Layer 2 of a small transformer language model trained on English Wikipedia (8 layers, counted from 0, width 128).
Take only the direct path to the model's output, skipping the later layers: a vector added to the residual stream pushes a token's score in proportion to its dot product with that token's output vector.

Output vectors of the tokens that the questions are about. A number n stands for (n - 128) times 0.0068.
"re": 88, 138, 132, 167, 108, 179, 169, 160, 123, 109, 183, 151, 68, 141, 128, 86, 154, 111, 53, 194, 167, 48, 144, 200, 76, 182, 116, 119, 101, 105, 112, 96, 97, 155, 198, 123, 199, 110, 65, 177, 161, 70, 93, 155, 126, 174, 112, 114, 160, 57, 125, 184, 86, 167, 112, 111, 142, 109, 127, 78, 117, 77, 75, 140, 91, 129, 161, 153, 194, 114, 136, 79, 178, 150, 136, 128, 131, 139, 97, 147, 76, 97, 33, 32, 96, 119, 76, 169, 153, 92, 157, 68, 79, 170, 59, 68, 151, 86, 182, 83, 203, 135, 115, 130, 82, 162, 166, 160, 155, 126, 123, 168, 161, 144, 134, 230, 148, 138, 136, 99, 143, 191, 134, 188, 144, 136, 89, 131
"ap": 92, 117, 139, 143, 170, 109, 75, 117, 231, 99, 136, 127, 119, 142, 128, 112, 197, 131, 147, 140, 116, 78, 129, 152, 192, 148, 116, 75, 182, 241, 153, 159, 158, 114, 60, 155, 87, 129, 161, 93, 103, 72, 136, 176, 82, 183, 134, 131, 70, 201, 154, 159, 165, 102, 192, 112, 162, 111, 99, 62, 104, 125, 87, 140, 151, 117, 163, 93, 125, 143, 100, 62, 136, 169, 157, 80, 120, 89, 91, 157, 165, 159, 108, 75, 186, 113, 93, 175, 143, 112, 126, 152, 130, 104, 91, 97, 171, 62, 104, 95, 45, 128, 140, 39, 100, 197, 165, 106, 197, 78, 141, 116, 161, 93, 148, 131, 95, 146, 189, 104, 95, 155, 136, 203, 110, 92, 63, 166
"St": 66, 59, 92, 157, 142, 199, 66, 90, 34, 136, 132, 194, 83, 64, 75, 175, 71, 111, 133, 163, 94, 152, 129, 66, 114, 115, 161, 72, 111, 122, 97, 122, 183, 108, 139, 83, 105, 139, 70, 135, 141, 96, 168, 110, 100, 113, 102, 94, 118, 58, 139, 110, 167, 147, 88, 173, 77, 163, 165, 150, 180, 153, 193, 128, 143, 163, 123, 78, 152, 139, 202, 96, 165, 121, 150, 154, 170, 122, 77, 87, 148, 157, 174, 125, 136, 140, 214, 207, 118, 56, 69, 143, 197, 204, 173, 98, 154, 98, 121, 149, 144, 133, 109, 137, 149, 155, 101, 147, 121, 122, 138, 182, 114, 125, 143, 61, 135, 116, 130, 103, 148, 134, 191, 91, 130, 174, 126, 114
"l": 82, 158, 141, 141, 91, 191, 91, 123, 132, 138, 124, 85, 122, 154, 134, 35, 79, 107, 145, 131, 81, 77, 168, 113, 66, 177, 154, 101, 182, 93, 154, 103, 105, 176, 126, 149, 136, 124, 165, 115, 128, 112, 83, 95, 121, 104, 115, 142, 104, 43, 73, 116, 152, 175, 82, 99, 128, 77, 117, 106, 162, 163, 79, 149, 214, 145, 136, 113, 155, 120, 162, 137, 123, 156, 196, 121, 100, 113, 146, 144, 191, 118, 75, 90, 95, 163, 144, 166, 183, 82, 202, 142, 73, 158, 198, 93, 123, 161, 145, 84, 96, 217, 183, 165, 81, 147, 157, 172, 79, 32, 92, 163, 123, 133, 190, 123, 145, 87, 97, 160, 64, 150, 169, 157, 106, 160, 74, 203
"ep": 62, 103, 171, 111, 134, 124, 55, 126, 167, 130, 170, 104, 179, 134, 175, 160, 187, 150, 148, 162, 113, 68, 75, 110, 165, 99, 128, 50, 150, 105, 168, 156, 73, 73, 108, 159, 116, 100, 64, 155, 144, 168, 194, 133, 154, 161, 88, 183, 169, 114, 104, 208, 79, 103, 159, 118, 196, 76, 190, 168, 168, 63, 154, 169, 73, 73, 136, 166, 158, 167, 180, 90, 184, 90, 94, 79, 159, 49, 115, 238, 136, 152, 111, 125, 101, 111, 55, 121, 173, 95, 148, 180, 146, 76, 107, 165, 98, 155, 117, 113, 80, 103, 57, 120, 39, 153, 97, 105, 208, 95, 110, 82, 166, 165, 146, 197, 168, 153, 171, 87, 152, 168, 63, 116, 36, 104, 82, 177
"– ": 127, 139, 157, 71, 188, 186, 50, 168, 129, 160, 131, 107, 101, 51, 107, 149, 130, 131, 138, 54, 112, 80, 55, 52, 110, 87, 112, 179, 90, 250, 193, 152, 94, 187, 158, 151, 85, 203, 121, 144, 126, 120, 126, 106, 203, 187, 178, 170, 108, 139, 113, 102, 141, 129, 59, 146, 127, 57, 152, 140, 142, 88, 105, 113, 163, 50, 109, 210, 111, 129, 167, 119, 88, 147, 90, 119, 80, 211, 134, 64, 180, 109, 183, 184, 54, 107, 126, 141, 151, 127, 107, 101, 71, 137, 48, 118, 104, 161, 147, 170, 229, 185, 108, 123, 180, 125, 90, 121, 175, 123, 112, 110, 118, 104, 149, 144, 106, 54, 142, 104, 161, 177, 181, 104, 201, 96, 130, 44
"ir": 123, 83, 104, 160, 129, 133, 174, 106, 114, 182, 158, 170, 108, 145, 132, 98, 108, 167, 148, 123, 156, 79, 129, 148, 117, 169, 143, 39, 184, 74, 134, 115, 158, 154, 189, 148, 186, 87, 166, 183, 179, 132, 106, 174, 134, 103, 190, 159, 171, 142, 66, 109, 53, 51, 146, 170, 129, 121, 38, 53, 95, 141, 127, 147, 133, 136, 167, 127, 174, 188, 91, 102, 135, 85, 79, 153, 171, 114, 92, 113, 71, 153, 140, 116, 109, 166, 110, 192, 161, 97, 145, 70, 110, 136, 137, 117, 97, 110, 126, 79, 169, 97, 179, 117, 126, 146, 116, 122, 97, 134, 203, 168, 106, 99, 132, 88, 88, 163, 63, 108, 118, 201, 88, 185, 95, 54, 98, 160
"o": 120, 126, 174, 145, 69, 79, 129, 169, 147, 102, 176, 99, 76, 171, 89, 146, 135, 137, 112, 171, 66, 126, 119, 217, 97, 171, 122, 144, 154, 90, 137, 98, 85, 175, 156, 151, 196, 78, 166, 74, 116, 191, 133, 142, 126, 166, 147, 142, 98, 152, 68, 104, 126, 118, 159, 82, 138, 167, 164, 176, 95, 147, 142, 155, 91, 142, 149, 97, 152, 160, 78, 113, 123, 129, 92, 83, 204, 95, 146, 58, 98, 130, 99, 151, 157, 133, 64, 157, 188, 79, 180, 105, 103, 129, 87, 160, 105, 109, 141, 100, 98, 187, 155, 130, 68, 172, 91, 167, 110, 124, 111, 152, 177, 72, 49, 103, 136, 128, 144, 158, 88, 150, 163, 137, 99, 146, 143, 93
"of": 128, 110, 54, 104, 147, 191, 53, 138, 172, 97, 84, 156, 163, 123, 99, 147, 114, 132, 112, 98, 102, 174, 83, 136, 163, 151, 164, 135, 155, 62, 133, 142, 122, 197, 112, 82, 133, 132, 135, 172, 92, 188, 103, 81, 100, 147, 121, 48, 156, 135, 54, 164, 41, 145, 91, 190, 202, 90, 137, 95, 181, 161, 127, 125, 113, 164, 162, 179, 94, 160, 107, 181, 129, 141, 108, 132, 155, 168, 97, 102, 142, 107, 100, 87, 191, 163, 193, 143, 232, 103, 154, 107, 164, 48, 55, 158, 107, 150, 176, 98, 74, 63, 114, 62, 169, 180, 173, 48, 210, 130, 101, 182, 132, 156, 104, 118, 41, 174, 195, 178, 97, 154, 103, 116, 59, 157, 76, 70
"In ": 176, 78, 141, 171, 170, 102, 121, 109, 181, 193, 119, 177, 68, 54, 111, 150, 165, 149, 202, 50, 120, 67, 176, 74, 138, 69, 137, 136, 132, 104, 126, 60, 99, 64, 137, 162, 242, 116, 128, 144, 142, 191, 180, 174, 215, 89, 118, 52, 38, 34, 144, 98, 151, 90, 50, 130, 133, 74, 120, 98, 236, 124, 196, 174, 122, 77, 108, 128, 113, 219, 142, 94, 194, 126, 80, 114, 80, 207, 123, 177, 110, 84, 144, 177, 192, 79, 151, 102, 95, 113, 72, 100, 196, 131, 57, 137, 213, 92, 130, 89, 202, 72, 132, 44, 141, 217, 124, 26, 97, 159, 183, 94, 121, 126, 168, 164, 190, 137, 157, 99, 187, 74, 103, 58, 145, 167, 97, 162
"4 ": 143, 154, 94, 108, 76, 183, 127, 108, 93, 123, 99, 106, 102, 89, 147, 125, 85, 145, 162, 95, 137, 83, 156, 158, 168, 130, 142, 177, 180, 117, 148, 172, 126, 145, 75, 110, 180, 146, 77, 119, 99, 119, 186, 94, 124, 137, 189, 134, 192, 64, 165, 138, 112, 136, 162, 125, 118, 153, 105, 138, 124, 113, 164, 136, 118, 45, 109, 129, 135, 107, 103, 173, 136, 143, 152, 148, 100, 184, 134, 130, 184, 99, 146, 156, 114, 152, 86, 81, 88, 160, 82, 126, 87, 110, 171, 111, 107, 97, 112, 108, 162, 124, 100, 102, 181, 167, 80, 87, 102, 93, 180, 156, 163, 132, 114, 160, 140, 167, 129, 152, 142, 102, 137, 82, 163, 94, 117, 99

Each question shows what one neuron of this layer's MLP adds at an activation of 1. A number n stands for (n - 128) times 0.0015.

n442: 146, 125, 133, 161, 104, 83, 133, 112, 104, 179, 145, 128, 112, 135, 154, 139, 164, 117, 142, 125, 141, 122, 46, 142, 155, 134, 108, 123, 157, 92, 139, 139, 155, 155, 140, 83, 135, 145, 101, 131, 131, 133, 143, 120, 107, 99, 130, 89, 115, 109, 137, 128, 150, 136, 151, 133, 147, 138, 105, 127, 105, 121, 153, 171, 166, 110, 127, 126, 148, 155, 125, 114, 151, 121, 128, 136, 133, 75, 149, 107, 122, 170, 128, 166, 87, 120, 80, 161, 167, 115, 123, 143, 106, 94, 109, 100, 101, 130, 156, 120, 133, 152, 130, 96, 146, 152, 122, 106, 136, 123, 132, 116, 134, 119, 124, 133, 129, 152, 125, 112, 114, 102, 73, 120, 143, 116, 130, 125
Pushed down most: "l"

n399: 129, 129, 163, 111, 141, 136, 135, 135, 136, 142, 95, 110, 103, 140, 75, 143, 113, 109, 115, 116, 102, 118, 115, 131, 155, 89, 121, 161, 145, 135, 113, 149, 142, 114, 143, 71, 146, 89, 189, 152, 165, 134, 144, 137, 148, 147, 114, 137, 122, 158, 112, 108, 117, 158, 122, 118, 139, 127, 120, 117, 125, 135, 118, 115, 127, 133, 148, 144, 107, 129, 144, 149, 106, 143, 131, 131, 96, 93, 159, 133, 88, 134, 125, 128, 144, 121, 163, 145, 156, 133, 142, 132, 143, 161, 153, 97, 166, 154, 140, 124, 109, 134, 150, 141, 151, 133, 131, 92, 107, 117, 94, 75, 105, 140, 165, 145, 153, 129, 116, 106, 110, 104, 113, 122, 118, 113, 97, 138
Pushed down most: "4 "

n123: 184, 99, 103, 164, 125, 139, 184, 125, 104, 138, 135, 125, 117, 137, 131, 123, 85, 114, 109, 129, 95, 121, 127, 129, 137, 122, 127, 118, 112, 135, 123, 123, 124, 144, 151, 121, 154, 112, 136, 129, 127, 142, 127, 133, 91, 121, 155, 115, 123, 144, 155, 147, 107, 139, 136, 121, 93, 121, 92, 93, 162, 122, 152, 106, 121, 157, 114, 119, 117, 101, 120, 140, 123, 96, 117, 95, 136, 115, 157, 179, 108, 122, 156, 143, 140, 103, 148, 124, 139, 145, 172, 127, 113, 128, 145, 156, 103, 102, 173, 122, 130, 145, 132, 137, 128, 102, 136, 105, 104, 108, 169, 123, 151, 119, 141, 113, 132, 144, 148, 116, 144, 98, 142, 123, 90, 140, 139, 126
Pushed down most: "– "

n160: 143, 95, 153, 123, 90, 81, 106, 151, 112, 121, 158, 77, 111, 119, 127, 143, 117, 117, 111, 152, 39, 126, 134, 105, 134, 140, 145, 119, 144, 97, 111, 169, 118, 96, 87, 151, 130, 113, 147, 126, 136, 135, 147, 125, 103, 138, 181, 153, 206, 145, 85, 138, 70, 84, 110, 97, 131, 147, 99, 141, 159, 131, 148, 165, 140, 182, 140, 149, 136, 104, 151, 118, 116, 166, 127, 84, 109, 105, 80, 101, 167, 110, 108, 146, 165, 68, 143, 134, 93, 142, 129, 150, 138, 118, 149, 168, 100, 124, 178, 143, 191, 154, 127, 139, 93, 136, 152, 181, 130, 149, 157, 145, 122, 102, 121, 146, 122, 118, 129, 108, 113, 148, 136, 121, 153, 108, 115, 154
Which two tokens does it push up most, strongest first? "o", "ep"

n276: 155, 136, 129, 133, 106, 134, 159, 104, 152, 134, 140, 159, 131, 154, 96, 127, 115, 122, 134, 158, 118, 94, 83, 105, 129, 134, 115, 118, 137, 107, 146, 154, 126, 125, 113, 136, 142, 109, 115, 102, 82, 165, 123, 111, 155, 102, 86, 142, 130, 129, 154, 155, 122, 179, 157, 150, 116, 156, 128, 128, 137, 149, 124, 101, 159, 90, 120, 133, 114, 84, 127, 79, 95, 137, 146, 149, 167, 154, 145, 111, 102, 149, 120, 147, 151, 152, 136, 122, 108, 96, 108, 125, 126, 172, 119, 115, 140, 102, 193, 114, 122, 131, 110, 118, 86, 152, 140, 105, 156, 106, 98, 161, 85, 114, 123, 135, 101, 136, 113, 159, 85, 141, 145, 110, 162, 101, 117, 163
Pushed up most: "l"

n93: 136, 121, 115, 152, 120, 91, 142, 106, 124, 140, 132, 137, 132, 121, 85, 127, 118, 128, 152, 98, 138, 141, 131, 156, 121, 131, 123, 160, 125, 95, 100, 137, 116, 100, 108, 157, 135, 179, 121, 99, 149, 172, 97, 135, 134, 112, 122, 109, 132, 137, 131, 118, 104, 77, 135, 121, 122, 83, 118, 117, 123, 151, 108, 154, 163, 82, 129, 134, 109, 125, 142, 143, 175, 103, 139, 113, 160, 122, 113, 132, 121, 151, 144, 151, 110, 109, 127, 145, 134, 114, 141, 177, 155, 114, 146, 140, 151, 139, 158, 103, 194, 93, 89, 111, 138, 117, 96, 124, 138, 141, 97, 97, 169, 91, 139, 166, 165, 103, 156, 135, 132, 120, 132, 143, 97, 127, 134, 125
Pushed down most: "l"

n414: 84, 162, 133, 90, 129, 110, 103, 103, 130, 110, 141, 142, 91, 110, 126, 136, 101, 134, 119, 174, 164, 122, 108, 123, 93, 127, 105, 128, 146, 100, 106, 124, 171, 108, 115, 139, 155, 112, 152, 140, 140, 136, 113, 178, 98, 133, 126, 144, 97, 139, 121, 153, 160, 126, 124, 150, 138, 153, 126, 91, 156, 137, 124, 146, 147, 82, 127, 130, 131, 107, 136, 116, 158, 91, 99, 136, 121, 154, 158, 103, 198, 132, 135, 127, 136, 140, 127, 111, 112, 128, 144, 164, 87, 161, 142, 83, 165, 127, 106, 136, 149, 110, 122, 123, 125, 163, 160, 137, 162, 106, 143, 101, 97, 148, 128, 143, 111, 89, 106, 119, 120, 112, 128, 134, 124, 129, 136, 129
Pushed down most: "of"

n107: 138, 170, 158, 153, 142, 145, 144, 132, 129, 122, 127, 150, 151, 137, 114, 103, 126, 145, 107, 73, 116, 138, 143, 140, 114, 101, 142, 142, 150, 154, 103, 123, 140, 115, 101, 122, 152, 130, 115, 121, 100, 111, 145, 107, 147, 116, 143, 100, 108, 133, 154, 157, 103, 168, 122, 108, 110, 139, 138, 105, 144, 123, 118, 117, 103, 91, 118, 128, 146, 117, 117, 122, 127, 130, 136, 185, 93, 123, 88, 125, 137, 106, 158, 127, 141, 122, 125, 97, 114, 113, 147, 142, 108, 150, 82, 132, 155, 122, 110, 130, 146, 127, 124, 134, 137, 114, 111, 161, 119, 115, 121, 105, 129, 122, 125, 122, 135, 69, 156, 153, 129, 127, 165, 147, 149, 130, 162, 122
Pushed up most: "– "

n268: 59, 132, 116, 93, 125, 141, 92, 96, 126, 88, 133, 138, 162, 66, 137, 162, 141, 142, 124, 96, 138, 144, 115, 143, 109, 149, 126, 124, 140, 137, 112, 86, 154, 151, 133, 157, 158, 147, 167, 143, 138, 145, 103, 121, 120, 135, 106, 120, 134, 137, 111, 102, 137, 139, 111, 115, 89, 143, 119, 149, 105, 152, 119, 133, 164, 131, 119, 153, 112, 111, 151, 117, 136, 123, 100, 123, 99, 157, 167, 161, 97, 122, 130, 132, 138, 138, 100, 148, 86, 90, 88, 130, 118, 126, 138, 137, 160, 126, 170, 159, 140, 107, 109, 173, 116, 135, 150, 135, 123, 92, 138, 132, 93, 55, 136, 161, 112, 73, 170, 172, 129, 137, 165, 116, 137, 139, 153, 127
Which three tokens does it push up most, strongest first? "– ", "St", "l"

n6: 148, 178, 73, 148, 91, 153, 138, 120, 180, 132, 162, 135, 149, 107, 113, 130, 92, 99, 145, 130, 120, 93, 174, 121, 169, 138, 180, 106, 128, 156, 127, 79, 148, 69, 108, 143, 128, 141, 142, 132, 97, 124, 147, 86, 81, 128, 184, 142, 204, 138, 171, 92, 105, 157, 123, 98, 130, 142, 138, 88, 146, 102, 107, 139, 44, 119, 158, 64, 74, 176, 144, 83, 130, 144, 168, 134, 127, 148, 77, 153, 168, 113, 135, 108, 152, 68, 157, 142, 111, 123, 120, 87, 100, 146, 153, 99, 153, 145, 119, 142, 133, 148, 141, 86, 165, 104, 152, 138, 169, 169, 160, 135, 191, 161, 121, 102, 104, 83, 170, 176, 127, 80, 115, 113, 96, 114, 80, 101
Pushed down most: "o"

n198: 65, 80, 119, 119, 104, 125, 127, 83, 150, 130, 151, 101, 140, 140, 117, 126, 160, 153, 120, 123, 137, 118, 138, 125, 141, 153, 138, 95, 123, 106, 135, 163, 120, 167, 119, 150, 145, 112, 105, 119, 154, 111, 132, 157, 133, 156, 86, 154, 145, 133, 129, 134, 144, 117, 105, 130, 105, 97, 99, 145, 116, 88, 95, 132, 134, 124, 132, 144, 114, 126, 131, 144, 125, 162, 108, 113, 142, 132, 139, 94, 111, 141, 130, 137, 145, 76, 140, 92, 131, 165, 129, 160, 155, 91, 157, 134, 107, 126, 133, 85, 147, 115, 120, 125, 129, 110, 156, 129, 122, 145, 143, 137, 147, 107, 126, 130, 126, 129, 88, 164, 150, 122, 155, 97, 128, 140, 164, 150
Pushed down most: "St"

n172: 83, 70, 136, 102, 151, 140, 175, 137, 153, 116, 138, 148, 119, 146, 44, 121, 133, 114, 189, 112, 132, 146, 110, 144, 92, 141, 120, 185, 117, 98, 115, 109, 148, 152, 86, 147, 153, 105, 150, 105, 131, 122, 127, 93, 135, 153, 128, 149, 110, 121, 99, 91, 178, 183, 166, 133, 126, 95, 126, 160, 95, 137, 97, 139, 111, 104, 105, 126, 139, 146, 101, 109, 108, 128, 120, 133, 141, 123, 146, 113, 105, 170, 148, 171, 146, 137, 132, 103, 138, 159, 149, 149, 161, 131, 102, 103, 162, 142, 141, 58, 132, 84, 126, 141, 114, 158, 102, 116, 114, 93, 95, 108, 137, 156, 126, 138, 136, 119, 133, 180, 160, 123, 150, 149, 119, 123, 117, 132
Which two tokens does it push up most, strongest first? "o", "In "

n437: 103, 159, 129, 84, 81, 92, 153, 137, 135, 119, 100, 96, 163, 107, 126, 151, 152, 150, 103, 128, 121, 137, 162, 142, 110, 169, 75, 165, 124, 138, 85, 120, 166, 159, 121, 125, 102, 122, 116, 111, 139, 147, 165, 114, 171, 136, 137, 112, 120, 121, 103, 160, 163, 128, 101, 143, 125, 137, 120, 110, 98, 120, 111, 183, 128, 120, 124, 161, 147, 107, 123, 121, 108, 141, 101, 85, 130, 119, 108, 187, 110, 127, 134, 118, 133, 138, 116, 154, 124, 100, 126, 122, 158, 127, 93, 159, 136, 165, 140, 135, 121, 118, 140, 127, 150, 115, 154, 133, 148, 93, 131, 160, 104, 145, 91, 78, 161, 162, 110, 151, 138, 96, 132, 90, 128, 142, 158, 117
Pushed down most: "ir"